Layer 4 of a small transformer language model trained on English Wikipedia (12 layers, counted from 0, width 128). Numbers have three digits each and are written without spaces.
A neuron's activation on a vector x is SiLU(gate . x) times (in . x), where the dot is the dot product.

Input weights of the MLP neurons that the questions are about. A number n stands for (n - 500) times 0.0016.
n33 gate: 578519508556616249420531222493369593763530384592422459609679427484656337616608526440370430639474261401265366331508416458496439323288554557594545187617409466644552687393481750470481443376680564361333211321431428677413441507519331638383636662615466458649515260594544433546593569445477625465638542636481388489511318515419434565381515552496533376369440419326435812504456172473441508332261
n34 gate: 625623528534445618538390628510435366472580753479374583421551617504711597468589389334609436483406570640396725436490783531342408458587409559393664503328399542566500497365101549638480601580400425686589586552392611608438396517479555352410460445486698517531552624521268371468264403372528524599555623365535614359445531497649601605391374435432585718654473345680250466723571596561670525444500
n39 gate: 551436414418510410444454390585681646425524553528585596493493669550598552458700517435493466353453458521358609500397375565507482545555720379305514634594410424677510507517679531483568538517551418514493469580295559365734422332309739434386547521446410476194555627575627470761605633800263424553405472552577447380178542561595430569669524483318544640613647475527419462616382197314517493378577
n48 gate: 447284554433410409439393513493694357738770341315497493635673531563510534644454510500299639477647497344392668529366279456274548487581551642436540510543436658568337690602572568423609615513644760738497537405493466428514462503630527599480683560530662442543550483346565493766556588605374263586457493439407659701537365473362553527470520560602605412568547565526685661642450510490391500588605
n52 gate: 644445444597400630373446469514396431486384478493555545345521507399679468596607791612376548458442507504472520237507620462536493343528496493497590413769563413627451365514393507510435665210503597490572503447553521322584717561420566461581483507321525546434531364587575610597038503554305598339652407584578694462566409593629735426596690400691425280358514532551375615600390564355283318504579
n58 gate: 663497667621480428613479526386443641530442329507540219444497399518467848673343609194328600584579514606490477559372483626504486405633497585608487622470398317367611365662434275456473486448534567486416537562671432749578419593375672507667563568323647473346497594470526620458684297500514534358567403341386420642804381500538493592587641430563623569559487358350576601496517545574467611466533
n64 gate: 469552255358528430377507554548677452451528281571631597446669589655462468546476545741765459538558700542514500367510356685449475545504641486549749552517458458444669303575422381319438469598642403385435739430384437309449457507323555564619436364562626507259645510503459479579297537561465563350500347423621342545295423441714640388500524552534275399551694546521738747655428325478445693415500
n85 gate: 817417652552420440813583302341619580462472507475438475736441532278469804514514549740482593661630652621359396381539699482580471546496564451710476377726532637603608360675600433388458634721549556461673573496532507493511544466497629479659435560396383571344483444608510701532597514671393422529302328489518471626367535385522545670458385298400648469333367475586482398585641630504500363365572
n107 gate: 699489636394344453662551659461731405472697368671577358563504420345556583456577557593645461596514471514575596453614565439555475454407558529365691297608428625342475394451638303525511818327372620721479589381305461220313596594298369456518493667525371597560762422340483461723567400555598371412620260664424412603447514401383430288521553518702559421300504387612431560504367548470500668525493
n108 gate: 615531507541651573363741644360662527435604393447575307464242486285531455213538583483546632572338364647632593406573413528468345458479676427596311452453601673521510572588369493686486535520497366566541655328721295493620557629479779680424517579497434591555445534362547272504558443503493507507404313670302568552296350288411388605555541634446436554460397606493507531657466454719360670496652
n111 gate: 347339526519439713431637560497458419568588698457298448662481557497404438477513428327642410471500566388464537418643477297432636591402646301335532520373235399615490649821553346611590448434497445357548283540477412401480561436370672599575640562660425493503529594510376401460519519462467559634303314451423590630328510523497405602423529516628628260462568657503404565662394527595567490477337
n127 gate: 375510477461425365540564437613468688575411470500735617510387433733378612600571569683421577575494507404461500521650549480541653556352633601666571575446684500655549549627540441507532477525585659647239497517193579363541676771591490639441436510497516371481591581636471664527513390823560566396461613771420624380637467490577586500439664597439468582421568443612550396483468457636519507540302
n154 gate: 500556479542447364554500441676617595620504467420356440467422602415227565289528396550579350486535604594604227438500486446570562571529666511450842504732443300338648486632420461653521618524365546475528259468482511490530482625443592446797517415609529511521535461518507588639507442324352471270489551450740566408475529405351347547430739271312535786469348533318438415636465296674233580590423
n166 gate: 483449632435483559640479386415714476483876372433524497693685539464445671613473566628563480497561479640699613647497559556701514323465707358600627645321427479744459662341489545462432330523600400469292411412504427632402636805503483535441298448408389591555565455507517704493493490382535681539493599486528432507604584551475696573602596538419439577487428114690624528551340383565391613489398
n190 gate: 840608570547431313415421585615424681565551297481626438443457631459396496414403386526426403612418533596360409257369463412712489778478481328518439744560438632242609547543470441391389295521333583384399427530374342457366402710413391415353496569543606419522326315547702331463651433472430423414457374697615530475489595320336692452439605460614628602500297384263537649697504272398417395614332
n194 gate: 719522587748485443607554614287564380538504465384153530488436616465470565361645610542538634553397580649424253797387431568476473394508408542492654485463644481664429496404562675670675576452591083542541553366561591430345547559602632392253257640493477381392432526590504370508309427438304367372425697307357368459477371354632559355217216391685622478573553577444419662648463570421384473489352
n199 gate: 479417384360594571727360309188423483514733616439607511714671475406669489547611556440614555399527528440458591485489550437456443507535536342549483472483563507507629521394604126423625584704521395623600343479443468407434558421497552975447367591393408408791458430315442659428375388476571436626392453556457619451265309625378473507285386424356558367473437532334493514522538493460507554560682
n205 gate: 600309587677598664316543603463326538508496473810317496394410442508619489465242374435519530508434611680546435653591534546622454496546712606523665697648576515638579526700512367405306416606542421485440451634274515708393610474519677747489655742336550354324681353410574545492511555500257435547451465337477305591424191567357407519556489613548266526907255686381546572372474574520474349554607
n215 gate: 393612557486626582636362476490588444472433493471389401358542681310364617421706404355514469416452219571429344639578425461511475546383421475342455641558780249511633388469594415620319613469310409574510602257643397490615617517433465529457562324448575521650416528668469410442490616486195543381738450472370729394528528455355731400399483346438500664404553792795406634545608471353531420493566
n219 gate: 422380584516382458542273444563500573280613757349389558626516562646462661385513416503581588545472348659548374381474655452553281404468324461599475401434651564729497548584477268481481490447417506589576519558746497613473424738707548393510509340292474348513595404462550418582377679559428590428411647561552431618490265623559428555522491516472569301534554464472493730585497425683592566487538
n247 gate: 399543663681566510577354487503454497398647428331474331339536548507392640432461480167530445497626607513670548464543657447576517208480426450497378470584823430463724592565490557374454310542460684583480523775483433552368521636470477527483497444379306674497523619632494663384684391510358437378333382530571507434543580333497652687399415434510377674397470490568558358472464633514664653581487
n257 gate: 600469454455497436383644616379280486427394326547247609525625493493555344428517461419617448538206475454634473550426362384631622264666450433545493465305793472599517406747575546423452511459700566749531395585496387428423635545521643561436466283611514543472570605318565320547507358606578482468573446472536709622409348531212606440507712469438263711367678514548468451530655579237365583443500
n285 gate: 362398599636780554542703548368655504587412669601538492398443680579414523418462645393469706489296462404458434454603442214524570504439492534583538481489374725742659284619570217508421454541424572504541652673612446474320259627633360485645537458710711184447485553735363586218372518604403400586477636584757445485527285549457403427354617421485545592607595613586566584697373387405459839454277
n286 gate: 420618507585412600524286420227466575425507739605510490451436556482527507598497304383455628473497514697338552817544562562631441606428507455381653626397445668407598514593594459432776534566582578524530340576663462530514422406582670326397517432615335638507150616408393524563618576533448462504514573545612542463425497405511553600385429459430477351699337339611510684587618560514247770355263
n295 gate: 623413623476595342534615530765324453554562384545570371546534423567319493528705548555434527493814510679442542411493589500504379323524469561659517422487336572541486510560569250534580384638310402660295578435431740623504352610547666351582377592423524662392456449392589704500581424398486373402507569432229566588493462446580493627527409449483413371243470396450368422525510266779483570696374
n297 gate: 511603496732504641558522361730643568386496688639302672329514379515295449511599504496624511564545598446641569410615438223526321518319391313521521407528565536609603489367383778461284388462507575718468236525475460546451392647372596566500465611486514515351578382511091535371440420399303294515596515540698364418550435578735563522521447496507535510441507731348412650743288423627493533544437
n33 in: 429527619509404692546472559694431329521390469584518527362380460685384366413413591348604512548444561629598477711566451394491491594281648458618494594603418418573389554521568494576587622685437491512641494454451357402386384385455596177500527548339598613482665500494485503363596503394478476602494534470426612515428466404426500430452485326494453614392437550429414219404473717651596531699550
n34 in: 605548392549476531547406405548414613433531383349548445345348632468470559588461500417329633427485472547528485547515373494713412549528593660195482469467537614562488628467409463754440669429460424457452573590394410359523468428649262775386658638421438512421619430653536415412542500530431407654685484432647636414610475370475701506394357646707446473548427412482356469552443575449379412553455
n39 in: 602568270412559592484561341543513400584522542564599544558441455344562380539500487437462580475561421366528551610418329519591516437370500487525269641540456453611366591482391554513698412613572391425478434538592244321589601337347672404402417506519532513509488541628714667671590518659391633587435702396500477525541589547619362395429323531309414503500481317494648487477395352271373217420534
n48 in: 520237554523437577601548587345583526593537558490612414410487541583493644435569410457416412467665299544379471158450402470535565513584547306384523430419517283631507391679483470437470584484444655497510420352618366327657407536411497300400536493585554470576652480623406651685556542623480322626464558370626462454613292642626536597300681513601461400429364572258303470422431507455303302793536
n52 in: 426556437544394484408452418519481525534500494455258647416500613529447358738705465475510722637693411729364678476487554547435442481538340513538394541448522560554394541515308449503611497397400537613553419599576626411694484263431531625519323481438465411562422390594417549487441506564596430487568779525391784528487386357455586506469565463549337756378428542324218469457617432464553477500475
n58 in: 424540643618551432606382484440351433676452556448497439616544493563413466555671323687301527419757541466278458511480428384746600636483280561459530422308377469462608598685514650476420520533344685439617770359737234480447500500527686376732391524350466455420564605591596523597460605582448551587373500534424308524480449510503573435540389460294427605382584472330310686726547670479457542541586
n64 in: 480473381500466459531604470610500409470330538587500314398456455433410705521547456520593427322256483510452532400456469558570483629561545531564507507543606296722769520437510350676614622739611524507426628459551452576287409646672352142500477334583589517319453611806540483577470451385545459639510389551548497507682824681538249589493651527619636569562463604510396466489437389430386608421371
n85 in: 575414704583471657511392401468417460377515452519564522788655552403507602641757391540302162651518661434485503243518427427601459580584592562471557489655536515412522370387241591598475678651529295439464691669496515514477553762417377529566645229621354658693478554565320646303561675602515471455321393602700466612330759450545412628368593590507496433556453493550522439676425582432271333518376
n107 in: 264639423660457527415569461493677463447470552397675567400570610382586554613454476507829438370344568392365433657574399460333643584544500644470311420324466560588434390605452551477612490597650507443305390412442359651500521287463493524503510433378578497702407256570582658435464306676415736400401473527527479457406375497500608449701421513398556597494607771454370604543559370542751682392529
n108 in: 457550516403347579337471402376459487469608581448345679464478526588531471552441589503391621331503544602573615627670373617376481424392580497616641494408361693452516425574210345673516449473541369431472381564417573435556663522563390439560620428407608621369447447415466522403375622319388624284631465541571549535437456593397472541512413347679438543576494526556571406663497629405798393159454
n111 in: 526364339555435780414604427635585620656572483450506409574549406493294451520523507287530567526490523596447619176520559408409457569286530402471309598420398526648464558548517464357574303617366451399561591510606434433524500471464685500474618666651543659494555461370573262493481408484639714540561440556407534568474349374483318520564403701538561510601490553580363477846333574252668373483548
n127 in: 582503506513408494422500304494465402408600559287487535447510503616475426503472329558685434589556539639400343647442503262629461664535546262506414449294564535652382621469408423545402433605481599551415494519558465406289540519462548539474640785509545416288650372449547405484522240450546423375437477660536628337506332494566513620592399386403447633475573598670611446520217415480601293442293
n154 in: 741592428670577374478471603635497565329691256481730438442568465484546337561617459384528460466488585390428515643373525750490379684503354359537500528488365419538330677345411503491457484464599506478522286525427531527334707610336450494544458525439563358272466547333345442503657497542579547526448576522608314500612525285583473409432528432445506690572506554497643562632598375484380564446543
n166 in: 665730523629635705529387447545474394713533657523411536329609381467475526354490611289520602301484510559458584447516588448614437442441536406361343409585474549288522535427477458552414617597487471400411571520549575490639393418532558549507456219554546209538439516690330487291670463443608614454497437451371723709552533625536453412334542500481370600538500692608447400551532546722443599477772
n190 in: 526240645402451656616524608448487428359223328571425382466467487442591665493257497638663523435558493357576497529562606431394557579536547543520555484734655602493692405529567507385406507366785503533383529424420550555383466349768585383477490523416388576338493687350746354254487405481433325466507430605366625634392497455497542550387445653516426503723474389432450395486481490415594413334519
n194 in: 343608708471331518529671585446381406623522691782425340579377273429625635340403405369544710359373441390376573532670372311526459416675286409399511471532453198452446576695470405322464380577594428562382496511463653607523470582641417459296475369550471529708536348489323393455597507588386420455489485424530881352351727626340500555686349626376418394479374660539393362442386448662532377496393
n199 in: 362434387538538603529592572503414487628448556382620484686424487447611484595380361574399588465344519471529494434593655333350523561606497484487465439694442420409408596450621500506652127832580494391421452448393377711554304629653433637361478548481636591684478398577619683549655450447484526562497477461562589580394358452667368555592484767494541643699459500554480433517667549497491421578632
n205 in: 578450384262532555672574384564305550428456661359414522470363504474486580545457515602412404695556321408540430508467427682541385660493323533417335210482485682570457345415637489442407471444344522590443666438610471461295429543594150430332285457486456416643464612605443514478317440546625478704565459493307474424540913403749528836289618539397628451468522277543644630389639496651475522562635
n215 in: 627659354437444675394565617410513466387484650335594522461484464471640573435597497532324261506383484609370533383235484481461632655455330579620503478423370592570465538562603401614628662665491481465335528497414567602586480488393412693344435569596265580594513503443395544549597521776616452665494825500523442506532455628374444624375478466466481445497594655512519670597519591415459652692556
n219 in: 454479484543528706600395654595451558534606615582610584612429424516396491357442634746443637679322372478384321422593603587294500391403484491500405658570578410409491432663487609354427388521748414717393389330519544381500519515522583497522560509543541531475457271515427424325518584449364488436552620488490503577738500264659361522546552620412394422395691446463579590490436624426564519409640
n247 in: 497349571549709583534425482497479467421620368587419524377536397459527805397479423463432584503470546583574652620268528681513354365540500574521391601464632264435630406464594429518473620603692536451373479611633463377394680605524397466506530338334337475497552628403557497359485438455525383365328435546253450421588472271609551392566563397578416601394609653596478433519431669563497569447428
n257 in: 429479302572493490416543641651393662531538721411603417600555489547452315468267552337634633307385510633318513519396479660525369490636532493503418576517563483434662228463656671676353615436500476652606379584539472425431575720328396666437348517305497363387307372555588558422521443399567483614414380469589247624469392473418412514497586356527588450262586699459422358247302447623425461574751
n285 in: 430430586603741579608716583539362387695572419671722703611397537784388507427623410300276451596333590359471404757671367539555631468457391529610443425500500707468443557430529511539532496721390589372546635327496468416369385448539337471715601568468500392264454301571535472482525500621551471515419544479500313464781346482642451554584599415308695469552390752514555810617391420511461683514455
n286 in: 412681510484522406448487422398590535612487603714592513424458642583484471586389387545578560404506526666484444549497432481593710313448412513487341651456649506409519590236487617339681565565423471600449506171529487598382473582407404474565663590478481445287436333465813497517643447566647552490592516593477669724349484459655447630630535478528588466444452668516408481667247576443481282367475
n295 in: 395434589506604388721409515372336462475538370568534443493601468533634522613422366405439627547562538353535436562472535579507345462624613370544531544728440338484434657299587436418578532319203371582600339503349408584533484565377491490373438427419535436387575617509734459279656399555526433370575303582752328437453577462393398519631616466550475365549406545488374547580338325424587513679553
n297 in: 510445420679476552349308423435593517593618397415394597368582383532606402493401549500374565311497741654430782402552570562651574517375493469614603455456740753535428277716546521476473621520690479790456445363539597510486625716531321500556328407647622556521314590534534704425476503675419375305387454396793500428455584732496503500633579579493395594493314436639394379427480418504387358507436

Each question shows a token from some text and the vector x that enters the MLP there. A number n stands for (n - 500) times 0.0034.

"ian": 356580458559513517578355514502408420472509605527582510508382526392407557533523426561520498544500658631502342406603476619430376461491408649559516522143436415634414423523509526563499634507481606394647580334378481519373481283585460474538342538461754526567629482317658431355475456548604498483548366368571502461674332611527374498433389657316510537541482515515600406176671643509597439561471
Which of these neurons fires most? n205

" In": 349468575396559519435377467495628478367505592508608587437451451512351382645463388596418467539509410501325505331386532678490502355612387623605522794392483472501298532497428674416550590352513526332400423353488663423504515448548515592515567542532657547496390553513400591443627547275505657450435395587484593440688481348618246590536584407307661458345457589492705405406446697495656466574396
Which of these neurons fires most? n190

"ron": 427631596454574492700256493657569332457440522275605538546516642579445528605643425458648629655713664240574562427327467506410531418629401547640470524424601274582461708664515704569360573477611460307336390501500643332449393427643388476451603384517531509645616266378685626436471463609423538556607363541579564542726350556506370429533618442338631536601423319335434433480362512376594625630495
Which two neurons fire most, strongest first? n48, n219

"n": 575530509370663571628462556570483408468609488447487435392330492420506274698359570588547625499286509341634498418476394551629549583405445522453563707543457431691547614404701649325458442562439556366409485452775425324269321536519590208382511292426444463483503283455676575433490470527581607355776303337476641551351485343618527496580513501409369377678689616700403400518471495352478377651549
Which of these neurons fires most? n64

" is": 588513366560503487504449407434475467418401682415581534484614451539578442534452589596368548419608461485465318516615538623476485488655511547468501492461395523584354544712502753443639613523449452148226428364605555460462483710460562447542472479424396515380427506277533534405659516451423417568466513530544498646565533463550574482521499549524795565408563382561624476201566558457578442810520
Which neuron fires most, and how strongly? n64, at about 0.18

";": 464391627584663704660444653595446427602373675370565499402385579462519618563800322511381619387612525445514462377553452601516547548516504495615560397414514548389551446603474563561535495428559473269333454514451435568471536611441402471569680442569479446432436481475529474539467491440590525484667590609508505439473375423611625494693391468355501431476558486405659559140426683504558588565402
The three highest activations, in order: n285, n58, n39

" his": 454655596518475421495373392573564367319522472389424478212567492428511576607382385444395537701327787516440453389403550579517356372734803355482452529414625561527314497596523601450696513525404449333463511328508558553484458636535537437598535612505517366555513458261503485408540566531484430515493337545437559346403492541509544530785460497496425369659472428657477383309399725554454469466309
Which two neurons fire most, strongest first? n286, n247

" time": 331576598515432612734314516590524484490497729500602507266460480391389393532438598455693389446540597384574498407589608510414563481551548443502602416585444526464385319355406525614534461490327501255467568528532564475543504529472379354604742506505646691456522357385375534474626481496641449540379229618512492450359588678427370590580445705553519367401459610385656416227608525415479383511644
Which of these neurons fires most? n58

" th": 486463423643477522595347597518423330440553561362439549308539464537562518539359373560258341463528571509657476362583472545718614628401561830647449466591518469402286507348616649555499463359467432251434499357622699368565545468680514276440595546476605570566473612351535435623564580518695473623390351417580645235505572447469443424634561454427462667526533438565545449391619539451608541422357
Which two neurons fire most, strongest first? n257, n219

" T": 531397488430412429604395644402349461537374572439435459373496433410324372516565370585446552548476579475472575189427493581528487454569455697581427631500506438518313565475546636486556563369480507368466470369447616399555481463529479449332509452377475427540430542308441460466575475474577648573444467465447548492602550708412363484468478480346529404521439634537592509394414430535533430523451
Which neuron fires most, and how strongly? n107, at about 0.17

"t": 454501509419426330446299483496365124545413368257614534323462460472633450604586329702615418591640652557487489404444655440432523419436576617581452520562497565500391337467630613565449464428486546388556346203591277525598389536611351489367749540425588424497557507375569561231542477642627613459548435490676649721612511550411511449334469415624546502520544528380468516455571422220561425683346
The three highest activations, in order: n190, n33, n48

"y": 411377719412537373446276555574377365533494484451642564612392595392538381331500447533534497534466603697516521401548401555578396503455477563649401530358407495519313367581687534472629428525468496585387522482496441381334442490563439435559582583555686507515579475452561506264331464560551480545585464489589408487467446484609410399533451488336444513384441737361585448113503619414522364624562
Which neuron fires most, and how strongly? n166, at about 0.27

"ol": 455441497434560640534244361593580488450642549556507621328561544307400700463496491640324463557463641392601496413493589473526446288567558390897595347570389605628329684624622669378386466591438594557640407462727606457511487515495485454545483250386421454531553686278622672281519573564317427452590593643647505438535434509626242308682469471459674533361525476363532441494706591464813418502472
Which two neurons fire most, strongest first? n219, n297

" which": 403679330479485449576527464459493448391497522425476573287648574489653645504540506427624481358459594491529451406609546554431655502706643462657543478561406584467424378509541629527436603324524669417577434489368566522394433504418517331613617466658388508674543494332287439559401547567616311492614402452521545576426609586506372509534381637325589389361631693468333259229477478512728520449369
Which of these neurons fires most? n107

"192": 517763584591521523396368569637534625454602445428444544416405344533536595493584416521668618663520515546505471312514503493522420429633680592733619457433497409460459563425509587459591511414534514140457320441602696427319578420509556445561666358512500462712466534487539543603410397568670422524575352260658539631464278507536404514508316549470540502496494359426487402386474423609566453421520
The three highest activations, in order: n285, n215, n154

"ac": 319718383393490516622438435611281449537368481551399735200378665451339377434443390593585399636487524568606564487552430626529503741567385544760527546505483616617523449639656460548515502482751570451334446570599354322353394485527477414585465521516344374411445377549629330301418447732612619275637599458656406547399208469668382544433537418378488587531598517486472311399479545629559704623492
The three highest activations, in order: n285, n127, n257

" cur": 390684403624484694588340376504520288463321586448531684496612546368361542491531653709466429480423642457414659362312393486689491458577589440512460420520520523382292554533411915536556591457548500388363509368551589148405485332579612395460549369385419462407375598477617467581530593399412549569455465554538675382332390477622360448598454485461665555285459566589517320464309528680586371647489
Which neuron fires most, and how strongly? n39, at about 1.2

" str": 564565466481627552541555578517434449523575560300577599327607597588414670630253417559395429409425574333410344428542250655525334603229545550545311391498542545339290465580522794380489456414466440394612257361732515407568626478741587334400509390419578382475648576257587473410536495575599485501453400604570532334445480533308413507559429600457659569236477548500463418428544608543674400474540
Which of these neurons fires most? n64

" in": 325398583435443597434435449524513370483488603425630452297595434491539528612477495583430557441425346540407482333524390537518385358479338469642596700468546558615270526544574508443647627432363577302490337307600612403604605499451626322667554615495576483513417524458437437391648619243510509520453323669527473467542417424603515679388513599406587385438578552474627390294470537364700485581409
The three highest activations, in order: n111, n219, n34

"a": 436505570391602583436355507556528356635550563366498489472459586576596345529521422523500523602534680644467425404577401676576580496623404586666577653661658399682473446669720391397537616590535395440473614443554543499454455614493452352553522424418543585578487373276615356402241420543620521450614503353494551454703402363586258382490295393552500652506484518455513455248517568536621578604657
Which of these neurons fires most? n219

"ion": 661499492509540614657450638554579424470482545505565496294436564428587448536389384571619448645573516539563338463487394614488448687412409434725441441368544500390313410601590723387491658532551460455536578467496428504451366434590568452495478502439719555590654325455510363486328452601628388460514426376526610447474631559525307595451467510462567426465297430326606384132620470404548580586647
Which of these neurons fires most? n247

"ile": 477407310370516648531396542583421269368556413494594495420471548510423399548553437617590509465670599451462533502610660506552435526378607410627719403544599509548514393480711419625808456504469494511428546486520466348472224445717650641540520580458541660449553520239567454567388351500534468564619594433693586555399424502724417490478391616456497637356438595559571379259531677559698633493597
Which of these neurons fires most? n199

"ec": 463526659530524498338263443604719646463506426451508759211592404423429480566515430571439530618371653383442528390502511655550431600639507595542551577709536425578390761429726677559390544515655628470382511538620353479465292604588531529576589391446512519453352520522593403276521471665336448442366363486737434622583415474458109468634485462493680485406607637355546532545479368529700594593433
Which of these neurons fires most? n297

" a": 380555603385564503492518561457403262376537811427601478344592428509583513591457662444429577595434564544472418411503429743526525470539528458465559470456473575459305401509659496651823460372451497321409424499318563423461504569486611411622432609394417503525513391194478483567597551486705434462467429494537479358691500379488553486582510505557465597504472493549486504325330487558402532491177
Which of these neurons fires most? n295

"ak": 580542463516713746437449545513343363305456548658386567522447466371394533333426528228555623580516429477563244407443416555571475653625482540862517572398564549465377409709576425416419643461491466469504593452767569513510530509460353399455599375551599699637523372486438350220338354477545557494863568488549536380484448482623407455679539526631372659311369636508656308416728686545632571511429
Which neuron fires most, and how strongly? n108, at about 0.6

" st": 560532517616523480545475524489346370500415702473368679321592521527408451619407403492390515367581650374581613323604257592434458550309402482535526464510410384257203501571505507504622614490476584283413434262521501441434540661485594456425525475499439515472614688327546358476557515449650538607547354537630609336382417718382500551540596493402500593450505577368509416327317506441569528423476
The three highest activations, in order: n219, n111, n297

" crit": 496733523508601657576507520548441396399521756305414520283563575355526466556405514547623439609474466451451602403312204676386535316505554507466543501495471587401292428455527772568411464513425490279647433368449640284528431498629459416452483511328511466367504745379520602409465472745527399653385354629409626547375458432515306428449415638409510553429573606270549212400461454528734498548404
Which neuron fires most, and how strongly? n39, at about 0.38

" bec": 548475337421694645516375505604508491487347740464499525292575497547549469602377464788363453660628483241594532436516445672552509487837520567516618465416363468444234758543516774719538306514529421392386536491562601422493541466440763233547525455444431563577585523442460374574346529424413376585487372615558560401416515570515587480420585554488671616384726538481670421360539410365638396648480
Which of these neurons fires most? n39

" and": 446449587561559628524456323472460395455334563562679400434552666462610545542471376521520620464433566519463528450572430729451581573598461600619600483297547642447425456482598435577621654485492436240201407465629499533570506587350471505600519479574467398618488343375455641508516561554484522408392482507598547699463472419417699554599320560487498396393331547410561448188388790364545512390431
Which of these neurons fires most? n286

"ing": 539696635542752445440304486386681632401393363488412523350379468419502570629402390367479577433610643535469507454586461671411454435657546569635531674774558641615435560195453618602429587480536463354419695581630538540599440468600448401552543443434584443709508388389516385563702570469625554425443299437726425582609447641769201447644516450499773475385432580283519623437524349643561510732525
Which of these neurons fires most? n127

" on": 315434700526649439464354552539458465411499524389616504347590544321648554437415395536581565433512505380561461391535417587466368516577605473689503687479616424544314467507419531583578496431417399448564463285601610333533608402464503397682495671612546581283383472507474453497514674348530581500453381657574547380627472585493494620432385540296794441502531684524553459295658574435577389564295
Which of these neurons fires most? n166

"ate": 441591541336469444533322486537534368574730548274714590478510673423453680524522599583518458436364573419489360453691555626416393422621196489732562507570529570545404316422627692419546610409491591437478524579679339501723441396536594477639170386527533538519651525367381324729494446499728450420552379519525474518679506603658657353527410359312578686486421515416645305381609261382534462639553
Which neuron fires most, and how strongly? n286, at about 0.29

"erm": 612538451346379515617424469695547497489478455369599524228469766496605572469529565603535442587443352614562580494478294590773537568387368560548368369436316691489427691530604711332344553585363453317425439451798429515562418437702477545436491408659513537742519574392523528499457396488857481363492309276454595275645408570495424480548273479410471526475580540458568423329588573569464635462524
Which of these neurons fires most? n85

"op": 551478480553495462601512542536659376353111458622674543444559351558453304495383556551703667639538579300528543443528577710533448670380690529711556570552437544682327577622578686502559600541595622391547552438416450507538528415537650533269600511589672501318458505378480560343513412776618442459545507459491554493454421662605196439422518573408402504132549673402510465355552438470377389561550
Which of these neurons fires most? n39

"om": 433561695417334526647392646532494670396540703517616485339480512409686207586444624682619572408438525548545261537714488577661618526774786243406531462454362557607425752665491525616388448610464535384647519450630633479632450435683526524441694476463420451560436624347460388720482568379470455428396402465525533320449530641589617353438516449510512295458635569484594439356454535376505408752441
Which of these neurons fires most? n247

" century": 416767610523440410591395485626611519624451477442561525328514361469464682449509392506581550510558518550606580377597412591454451350595626547673501351484356419493466413483444525451569570379368660281501586538545668576387529525484594575601539386463617548563552465365560523613469516605753284493446307480577568471493435443498346502384297661465529509345511496559521356195623553404511593493625
Which of these neurons fires most? n285

" but": 504524433514518587757548418599421376358461531535686463292584664616522646572442424349399454459461535565506513441717521674572534457537512604617598357412591575550391517532482637471529425322551457265301383529518457397450545556477344280561583536551567567585566591188328592464568468432420496434549368452336423527369466309359494579600386533563560469357467549410527489219465642490714538548397
Which neuron fires most, and how strongly? n247, at about 1.2

" al": 310617570507244732537409468566416387456584589459428561593594547481439511595382428495527461303425455468552417418512521540515482509547419513616487610346482540545312468609483653430474526472577441268336478561563596063489617469706612269431437673592534589658401643261448432288415441492525578600435206370627651366482319313473259500558376505494606477454511558366773491489439338584631529589488
Which of these neurons fires most? n111

" to": 445368532354436572620480512650542321464441546453472480303630676473497589549466469567324498240606430327535403454624424614555476312539520340657558519416656540636221482497476457449631488434540408283396499523621559436536531511593627414512598532470558342577588512452542408533427524449494463567487419577459379727544623448309660559614544635409485492438432677427502355236484737547512321608277
Which two neurons fire most, strongest first? n48, n154

" ch": 415537473639518516469407621512385523517522525393509583319505439464531425517555388686207449597372547549617443330463338633562465420507449612714486402521300300383278628386541608603455499507452514375269674474529475481557660326591547365506493512467404348573580574323576363517537452481621503611438448482581598432381455661436367557646374553639585485257480487447572311294571384533712448430419
Which neuron fires most, and how strongly? n33, at about 0.19